Layer 17 of a small transformer language model trained on English Wikipedia (20 layers, counted from 0, width 128).
A neuron adds its activation times its output weights to the MLP's output. To switch it off is to set its activation to zero at one token and run the rest of the model.
A neuron's activation on a vector x is SiLU(gate . x) times (in . x), where the dot is the dot product.

Input weights of the MLP neurons that the questions are about. A number n stands for (n - 500) times 0.0011.
n15 gate: 317 564 456 543 334 441 644 430 452 497 638 796 237 529 359 449 280 670 517 743 711 367 514 507 447 497 460 377 552 620 541 436 326 273 303 417 404 589 362 483 624 241 497 576 438 366 534 634 556 466 435 576 334 562 500 434 455 504 668 652 380 812 403 557 581 640 281 370 483 423 469 465 352 587 578 387 497 603 445 551 490 461 542 444 510 583 528 632 311 439 623 531 634 479 577 558 279 497 667 483 576 517 391 425 540 503 549 605 489 674 497 473 549 698 625 323 386 630 370 547 493 564 590 595 393 633 589 576
n58 gate: 703 379 204 729 477 516 500 377 651 512 257 442 749 563 519 465 661 632 414 296 211 480 775 435 405 500 677 585 445 285 320 443 352 574 420 345 384 597 314 305 606 393 492 406 496 548 702 238 429 485 678 324 159 508 489 508 606 467 240 352 538 535 178 655 546 550 318 444 473 696 690 516 469 635 404 550 489 442 588 557 418 567 670 556 383 410 387 618 317 542 516 477 381 748 387 615 738 554 269 534 574 485 550 519 598 527 461 469 548 645 545 328 568 435 584 421 477 526 528 397 516 401 426 378 535 465 485 613
n113 gate: 475 233 319 593 540 743 338 670 626 471 313 471 765 477 182 460 446 563 439 375 567 653 591 540 745 508 760 617 455 326 391 627 757 352 519 736 378 322 557 579 468 562 492 582 573 325 524 521 529 532 626 364 504 212 369 570 397 479 484 520 449 537 290 532 380 339 524 543 447 251 854 303 435 417 428 557 614 585 363 620 892 450 546 416 484 627 561 455 592 544 351 447 338 512 484 560 557 589 533 699 394 164 472 399 444 588 484 442 363 521 695 500 676 407 628 643 467 634 454 540 269 341 680 556 721 424 682 524
n114 gate: 682 618 623 488 595 435 500 615 516 767 425 524 504 492 403 396 353 293 431 612 595 549 451 658 467 298 383 600 577 704 261 476 766 335 661 673 232 696 387 449 476 303 605 492 528 422 528 471 500 488 428 484 446 652 590 366 655 281 375 453 426 366 325 469 551 600 588 492 360 351 577 561 270 773 369 480 648 428 396 425 799 479 479 430 585 375 225 529 773 512 488 492 603 608 559 444 492 683 293 280 557 136 611 552 665 536 545 467 129 529 334 254 343 432 386 598 699 566 656 536 418 417 504 556 581 420 368 512
n175 gate: 528 492 536 446 291 609 512 381 456 600 586 300 455 333 580 524 459 449 609 671 704 268 593 441 133 152 380 290 447 262 765 586 632 382 450 716 589 416 672 589 652 467 746 468 772 586 528 455 905 338 404 488 670 385 496 504 581 458 548 563 783 496 553 375 386 425 448 484 464 589 640 621 572 310 587 520 299 325 330 744 654 635 753 525 636 597 524 654 402 433 480 607 496 560 403 638 448 607 431 641 556 547 630 372 523 642 310 601 340 423 542 366 401 536 410 461 484 651 333 417 549 469 424 618 444 425 532 644
n15 in: 354 669 553 377 617 333 500 563 504 588 373 519 563 384 423 644 651 515 157 778 660 527 496 519 332 533 348 348 706 179 685 740 623 365 583 496 252 363 435 374 444 566 542 423 481 574 285 367 376 474 573 546 552 660 395 643 508 448 351 545 608 655 434 325 534 413 489 519 557 604 374 485 592 526 242 665 463 592 481 485 467 559 520 610 650 831 477 519 492 288 258 477 578 454 466 266 723 481 624 590 473 496 553 115 493 357 453 655 559 407 507 436 358 496 605 407 461 452 598 534 294 474 561 523 423 693 397 439
n58 in: 453 632 538 474 329 427 561 591 778 347 463 437 487 376 479 672 517 475 696 433 582 423 603 359 340 386 443 370 474 656 567 574 640 439 650 64 480 719 487 618 525 732 589 644 547 656 449 747 688 408 377 496 210 180 595 530 187 358 766 338 181 504 432 648 284 567 336 434 643 669 437 773 525 570 855 458 631 584 496 433 427 422 578 748 644 398 453 221 284 504 401 471 426 546 360 755 670 387 573 636 623 488 834 399 488 579 560 401 595 359 504 579 556 445 537 607 402 418 569 625 449 459 542 471 555 396 370 525
n113 in: 533 472 618 637 374 475 428 391 553 636 569 752 517 355 376 488 350 484 384 529 626 274 266 654 513 420 612 586 291 476 484 407 372 602 651 446 583 566 463 592 609 139 421 438 620 483 496 551 680 459 516 425 456 570 351 575 676 582 434 589 364 363 208 376 577 410 594 376 471 528 512 433 459 560 773 451 588 471 623 524 722 727 235 453 285 790 492 542 646 541 752 373 441 768 404 537 798 553 704 230 483 427 569 566 432 196 492 454 660 350 258 394 390 455 561 468 517 540 702 690 387 323 616 366 674 687 254 223
n114 in: 472 486 757 365 656 336 410 486 366 453 618 412 457 491 435 518 679 396 687 394 647 458 542 605 292 424 518 385 575 468 573 695 260 762 564 733 464 555 426 343 736 609 411 645 649 757 784 562 886 505 272 486 572 417 319 706 486 588 635 418 630 683 655 391 646 385 394 473 251 378 254 832 505 23 468 658 648 472 325 532 777 552 831 548 332 495 584 401 491 707 221 620 319 514 550 624 547 546 678 672 561 441 454 440 405 715 378 434 766 307 652 532 777 380 464 437 533 320 296 299 759 686 500 573 780 408 560 407
n175 in: 383 643 436 290 645 461 280 214 693 327 736 422 589 476 435 287 531 529 322 684 478 504 731 796 645 463 742 261 334 370 777 475 665 492 475 729 587 629 694 550 736 588 452 582 534 747 582 376 539 606 543 174 675 333 466 470 736 387 578 348 734 496 600 383 715 487 504 404 611 617 664 552 617 350 572 474 483 380 368 339 583 680 812 407 453 353 656 369 657 466 627 748 575 500 538 440 336 730 409 660 491 623 296 474 534 530 417 657 125 273 434 509 345 406 530 370 470 429 377 436 448 529 660 564 444 398 354 556

Output weights of the MLP neurons that the questions are about. A number n stands for (n - 500) times 0.00093.
n15: 476 548 529 762 316 414 379 510 515 611 557 543 675 552 364 387 478 503 313 626 468 500 567 473 125 422 267 605 649 659 563 506 459 635 538 393 652 582 251 712 701 421 526 351 369 320 485 424 444 590 424 453 576 631 543 550 359 274 696 470 170 960 510 731 591 670 324 457 651 497 676 359 460 339 656 476 392 525 450 638 553 585 594 614 444 512 457 505 431 450 395 402 457 407 594 782 443 314 587 556 406 456 430 597 548 483 613 602 452 432 431 346 426 488 641 496 591 491 463 420 604 381 602 573 306 617 658 435
n58: 383 316 666 530 402 670 358 543 397 566 499 462 648 619 431 373 393 792 496 628 357 339 318 526 395 333 709 592 215 490 460 473 750 288 856 424 581 451 409 416 578 366 475 403 644 577 519 381 513 732 614 394 791 242 735 614 456 614 349 376 646 302 544 671 623 466 424 366 719 395 377 317 747 525 463 402 601 538 297 504 628 444 659 428 607 584 659 339 447 581 420 488 468 330 583 611 408 462 556 434 415 607 581 608 676 269 497 464 596 532 504 294 437 457 626 645 498 717 497 617 529 405 695 312 470 363 401 272
n113: 380 320 518 310 509 491 405 515 416 311 378 644 690 363 397 662 594 407 395 242 510 578 705 379 48 703 599 558 566 665 657 595 509 619 485 563 753 638 552 505 422 329 337 631 373 585 573 482 446 341 175 651 611 576 623 611 363 489 815 350 465 604 620 677 563 393 537 323 516 632 602 188 855 542 532 580 537 535 441 559 525 259 621 506 342 362 332 579 666 534 591 584 631 557 443 389 535 537 527 648 567 447 407 387 648 550 390 330 488 506 524 417 522 630 506 742 392 530 499 364 556 588 658 664 611 391 524 667
n114: 401 368 335 717 426 507 405 291 591 635 427 876 668 472 434 482 347 766 382 593 561 662 634 320 725 437 453 614 341 486 566 570 428 491 698 583 792 523 298 359 479 371 678 576 385 424 472 602 589 730 547 618 516 627 600 508 654 212 445 193 692 597 521 697 504 669 388 445 441 595 521 724 539 545 228 231 595 305 592 308 377 396 707 474 779 436 847 352 558 356 499 339 349 519 371 580 452 469 550 354 498 530 504 671 574 498 630 696 573 569 254 386 510 584 483 360 524 466 425 604 690 247 573 566 608 526 402 395
n175: 459 443 518 374 512 487 621 503 601 571 231 412 621 364 402 636 400 681 462 711 513 461 379 446 382 484 191 427 489 726 470 473 192 323 24 824 622 591 145 434 578 315 492 701 417 479 522 407 488 681 581 703 531 224 434 495 391 621 353 291 595 420 484 369 420 486 585 361 411 476 520 521 624 601 537 354 440 573 716 466 359 523 466 618 413 628 588 476 450 384 686 408 386 695 553 559 656 297 364 420 533 698 595 663 345 403 539 439 442 575 420 585 457 780 521 395 664 503 257 466 482 412 625 728 568 450 507 508

Each question names a token from some text and the token that comes next. It shows the vector x that enters the MLP there. A number n stands for (n - 500) times 0.0095.

Then comes g, the gradient of the next token's log-probability with respect to the MLP's output, scaled to length 1. A neuron's effect is roughly proportional to its activation times (output weights . g). A number n stands for (n - 500) times 0.0007.

"or", then "er"
x: 585 439 415 544 637 543 557 652 525 459 429 371 581 392 453 479 655 479 340 496 448 559 480 612 739 479 413 501 478 679 499 485 340 571 204 312 446 332 546 529 461 368 483 437 425 270 416 444 554 558 262 704 558 525 427 597 358 358 551 612 597 536 503 504 492 472 497 257 643 676 543 629 451 477 615 607 462 604 348 571 522 372 516 379 468 591 442 277 519 559 438 351 333 414 306 637 465 538 670 580 538 363 653 335 556 475 472 430 611 499 458 454 367 513 519 509 512 523 476 474 440 447 266 444 408 403 577 508
g: 472 557 288 354 524 491 503 478 475 342 578 450 350 300 388 194 633 394 445 693 299 508 591 665 413 570 569 481 589 489 433 287 579 508 547 515 455 534 487 677 465 735 366 583 404 501 395 464 603 446 562 455 527 475 333 736 384 504 383 652 270 428 430 334 361 211 510 541 611 391 395 471 462 502 241 511 406 844 583 576 615 493 606 492 391 579 424 539 175 530 492 563 363 277 499 658 413 509 481 398 517 362 253 694 322 647 485 562 416 574 424 359 395 385 390 230 519 276 639 492 500 642 468 511 497 743 737 433
Switching off which neuron hurts the next token most? n113

"p", then "ower"
x: 470 524 480 524 667 573 735 486 542 589 432 444 719 452 592 620 706 549 454 525 471 418 423 469 603 580 412 561 453 360 516 413 544 701 266 268 474 355 634 599 439 520 518 518 504 535 477 563 620 661 106 595 343 641 582 590 580 510 587 634 536 527 336 327 480 578 542 500 598 487 537 416 376 513 614 460 430 580 639 497 420 538 387 459 474 506 519 494 485 573 428 448 647 502 421 556 645 470 556 554 636 637 452 486 600 539 342 442 652 408 503 528 569 540 514 424 361 402 635 401 180 423 252 372 320 562 525 545
g: 569 334 401 445 437 361 353 632 690 588 738 466 402 501 451 340 509 722 605 526 547 500 368 577 498 590 483 191 386 433 686 540 479 374 651 439 610 312 506 353 645 675 637 497 375 203 609 373 510 581 613 219 371 389 703 370 457 500 674 725 678 582 725 311 492 433 594 662 411 405 416 340 561 475 593 484 486 728 480 383 515 520 319 414 541 405 682 508 723 549 638 221 440 451 453 481 502 587 615 382 403 331 519 456 650 410 384 457 634 524 475 232 498 348 612 478 394 504 593 391 557 651 564 425 245 623 623 351
Switching off which neuron hurts the next token most? n58

"0", then "es"
x: 404 311 464 470 561 525 378 701 680 620 386 560 404 625 445 507 461 482 641 418 407 542 415 310 515 510 440 532 493 401 470 541 494 645 173 467 281 575 426 546 586 627 534 397 454 594 727 507 570 594 438 438 481 626 510 564 598 395 707 394 442 467 440 576 763 351 586 445 445 549 438 558 589 582 527 437 571 526 431 536 631 356 466 404 484 428 521 508 553 626 347 640 587 428 540 658 437 396 363 611 395 559 557 482 408 554 453 480 460 449 529 236 553 520 466 549 563 477 474 468 375 481 585 496 135 405 509 366
g: 392 577 306 455 647 527 457 535 394 481 481 374 551 530 572 579 500 422 333 567 376 399 513 447 569 233 661 664 434 608 589 481 430 482 174 579 535 454 598 331 587 418 664 495 544 583 381 636 700 518 391 426 650 395 473 494 411 676 255 479 435 526 180 267 689 624 486 498 683 397 591 569 375 544 436 504 486 450 557 630 663 642 405 459 611 723 373 295 251 247 378 427 657 458 585 494 523 418 180 701 550 608 573 534 477 432 514 538 340 598 377 805 751 338 393 584 475 380 636 489 629 491 400 377 660 678 505 672
Which neuron, switched off, raises the next token's probability most? n114

" bas", then " rel"
x: 302 335 524 334 668 553 488 610 471 501 319 596 541 363 537 494 667 463 407 336 528 379 596 562 411 456 438 547 515 722 510 469 512 699 359 353 367 462 451 413 281 489 553 501 547 399 621 477 718 609 294 551 591 573 478 411 570 670 547 682 279 424 419 479 567 507 443 595 506 540 248 499 565 531 527 542 455 438 463 586 561 595 566 525 576 383 229 395 536 415 390 427 560 490 454 667 426 406 341 400 565 317 741 398 523 472 641 746 662 570 588 363 478 595 383 404 419 340 539 471 435 562 286 562 442 460 573 379
g: 714 613 250 379 375 467 550 444 543 428 419 615 501 383 577 265 273 440 678 373 385 424 462 564 522 454 369 469 423 654 586 479 660 277 241 486 730 478 396 485 501 421 753 447 374 377 506 654 519 488 420 524 713 372 429 405 770 388 424 418 480 550 705 594 618 624 315 473 554 473 641 715 269 620 185 548 426 550 564 582 457 395 499 591 566 472 508 624 485 269 645 425 304 644 726 409 504 464 592 373 380 803 465 568 262 516 370 683 438 419 443 745 363 641 457 545 522 520 484 648 575 387 457 537 561 588 575 701
Switching off which neuron hurts the next token most? n114

" British", then " O"
x: 497 299 555 552 578 526 377 467 560 407 357 443 547 495 478 461 377 666 522 375 478 368 504 471 753 444 506 570 337 498 604 369 472 538 86 467 432 447 452 439 440 622 481 361 597 536 554 549 535 546 508 434 604 494 352 457 526 492 637 414 522 449 487 593 427 472 484 439 530 529 557 524 463 648 429 336 434 546 527 574 518 402 500 580 542 406 344 570 544 581 340 470 345 275 587 588 493 334 311 590 474 456 317 574 409 478 694 661 576 445 534 467 558 491 505 559 538 401 332 531 545 523 498 455 446 453 490 621
g: 718 339 484 445 472 470 624 441 633 489 752 439 641 459 632 776 544 544 601 507 674 532 471 392 613 710 543 576 430 370 374 555 351 536 434 504 717 371 523 421 597 438 684 516 608 356 305 475 557 735 432 334 452 648 515 674 665 470 247 661 386 373 435 542 422 375 483 456 732 703 265 618 597 458 553 372 624 385 540 444 714 441 642 771 503 472 382 432 488 756 546 450 662 446 488 522 429 566 629 477 570 467 583 496 563 514 714 544 417 372 675 545 677 577 457 212 249 539 702 439 730 320 434 520 337 720 491 582
Switching off which neuron hurts the next token most? n113

" two", then " months"
x: 389 291 414 588 482 519 478 474 547 317 429 472 593 488 503 436 386 671 550 435 433 478 580 500 660 444 527 547 360 530 507 455 592 503 154 461 502 344 567 531 487 543 456 384 495 514 520 530 469 685 390 607 719 490 408 448 624 505 575 514 608 426 423 631 636 439 378 427 514 512 678 419 501 589 549 495 398 643 413 440 624 455 418 529 571 372 397 456 497 498 475 369 366 305 434 592 569 338 336 545 538 399 506 369 359 620 536 725 358 295 376 456 407 506 526 489 481 309 408 489 345 451 373 424 392 414 414 412
g: 710 356 493 444 559 479 630 664 577 314 629 286 415 635 448 476 357 312 533 642 635 589 654 484 480 666 439 662 591 397 270 423 568 536 662 377 444 384 557 342 744 554 259 487 528 601 538 862 485 683 609 468 567 543 491 504 478 489 512 422 461 565 598 572 451 661 459 523 594 190 441 619 399 512 424 437 583 488 455 395 451 423 829 722 585 657 449 457 301 623 206 368 425 493 408 476 785 575 733 512 589 449 529 278 462 546 484 530 513 377 449 308 545 423 776 717 455 469 606 446 435 510 503 552 410 461 588 196
Switching off which neuron hurts the next token most? n113

"8", then "."
x: 361 446 547 536 568 564 383 608 635 600 442 528 535 543 460 607 490 658 622 344 620 409 554 278 456 479 403 582 504 381 420 419 599 468 109 393 332 462 472 517 598 518 556 444 462 523 659 605 514 565 457 442 536 638 621 591 662 309 670 418 482 361 577 422 544 439 485 461 615 556 415 510 548 555 533 525 481 534 461 496 651 431 498 373 285 529 472 619 325 529 466 493 455 353 619 531 615 341 355 563 432 523 604 551 501 540 562 680 556 411 551 340 578 496 552 507 537 397 344 410 530 519 537 458 328 358 507 456
g: 814 482 349 494 485 478 538 368 526 392 322 637 699 271 665 399 366 522 406 587 330 370 556 515 533 344 515 612 420 450 524 467 376 580 310 434 339 342 704 459 118 682 757 593 604 590 404 379 568 487 478 722 736 505 205 241 620 436 592 426 384 463 434 352 673 509 607 507 523 446 457 434 575 647 664 571 425 580 306 457 470 339 393 355 487 598 581 511 644 442 617 624 571 482 421 529 497 414 388 435 520 498 527 543 409 687 495 480 416 299 440 731 490 295 517 503 622 596 342 382 542 279 316 535 660 443 249 647
Which neuron, switched off, raises the next token's probability most? n58

".\"", then " It"
x: 558 551 637 476 601 571 442 526 556 419 679 462 512 594 559 563 465 621 595 323 706 385 506 691 571 529 515 459 532 462 466 532 513 483 129 317 525 598 396 444 619 521 510 448 504 621 481 578 577 563 298 417 528 658 620 485 712 428 411 499 617 403 474 560 513 463 497 467 663 566 534 566 605 563 510 609 457 624 505 535 621 344 393 570 434 544 395 605 490 470 338 559 405 565 447 695 602 551 555 464 402 504 510 472 562 520 649 776 417 552 489 636 362 577 552 426 434 503 267 426 333 434 476 427 534 498 442 431
g: 577 434 428 634 359 500 506 467 368 624 439 459 662 408 567 381 372 761 431 478 461 575 479 437 496 510 675 434 615 584 475 396 236 514 485 389 534 479 398 669 512 303 649 490 547 548 429 514 745 556 357 334 188 729 518 406 410 370 535 632 454 559 349 607 436 420 264 268 335 699 467 479 370 461 340 701 503 356 591 362 721 619 759 470 204 664 378 526 477 339 413 479 535 531 327 477 576 737 617 419 520 621 405 285 466 868 256 371 566 561 497 342 496 430 526 468 440 534 600 632 372 450 503 603 689 443 613 385
Which neuron, switched off, raises the next token's probability most? n175

"é", then "part"
x: 361 428 681 320 604 490 650 671 316 304 422 352 502 608 412 552 644 440 431 447 392 392 526 496 413 493 343 509 505 449 367 484 386 503 295 345 480 475 404 354 459 630 425 445 717 548 470 822 512 702 372 556 533 505 570 543 417 383 554 660 699 381 560 673 710 590 461 418 555 446 367 546 551 606 675 542 477 675 473 508 548 583 481 696 479 506 385 561 454 580 433 600 632 519 557 454 413 529 453 492 639 463 508 296 512 304 646 607 692 399 639 463 392 440 563 580 571 515 630 469 372 506 388 457 431 443 518 543
g: 656 621 507 512 406 466 546 600 518 411 518 523 623 420 414 411 556 459 607 237 425 693 501 708 797 598 646 467 463 114 479 590 452 679 468 444 597 672 289 558 707 450 618 543 487 422 532 571 650 449 483 639 536 647 617 359 436 549 578 247 289 403 677 698 301 536 351 595 420 617 640 604 428 891 362 656 455 499 601 416 487 755 553 457 776 344 619 558 549 537 492 522 365 659 247 527 303 611 408 355 510 309 528 562 674 433 602 605 524 459 611 488 470 548 563 659 503 436 501 525 296 476 513 616 549 592 315 578
Which neuron, switched off, raises the next token's probability most? n114

"a", then "ic"
x: 348 445 518 303 727 573 522 632 587 568 408 481 780 376 406 575 552 452 394 360 534 504 542 464 505 446 380 687 455 519 470 527 450 595 283 489 353 557 489 596 593 595 388 547 528 613 511 525 617 470 388 224 433 484 554 573 504 465 520 622 389 345 346 450 426 523 702 506 692 555 428 355 500 662 574 599 442 656 311 760 585 613 644 771 482 492 568 537 271 387 601 514 522 548 513 466 296 533 239 371 586 536 682 452 513 615 596 600 575 526 526 449 575 450 529 582 349 442 378 453 552 589 414 551 451 540 382 561
g: 424 362 621 603 360 567 179 408 495 460 506 586 638 478 508 499 440 664 543 523 381 650 507 507 463 556 664 675 396 569 492 538 578 737 485 446 582 853 624 699 523 451 587 788 539 656 755 523 506 669 471 646 422 365 492 536 387 682 409 649 544 609 377 608 550 351 425 353 715 581 454 582 626 507 680 581 470 195 480 415 424 519 613 545 280 598 454 421 526 491 395 286 255 450 337 470 576 606 658 426 594 667 499 353 571 447 691 493 539 692 589 414 418 370 347 470 684 532 633 646 442 566 191 400 593 390 486 211
Switching off which neuron hurts the next token most? n58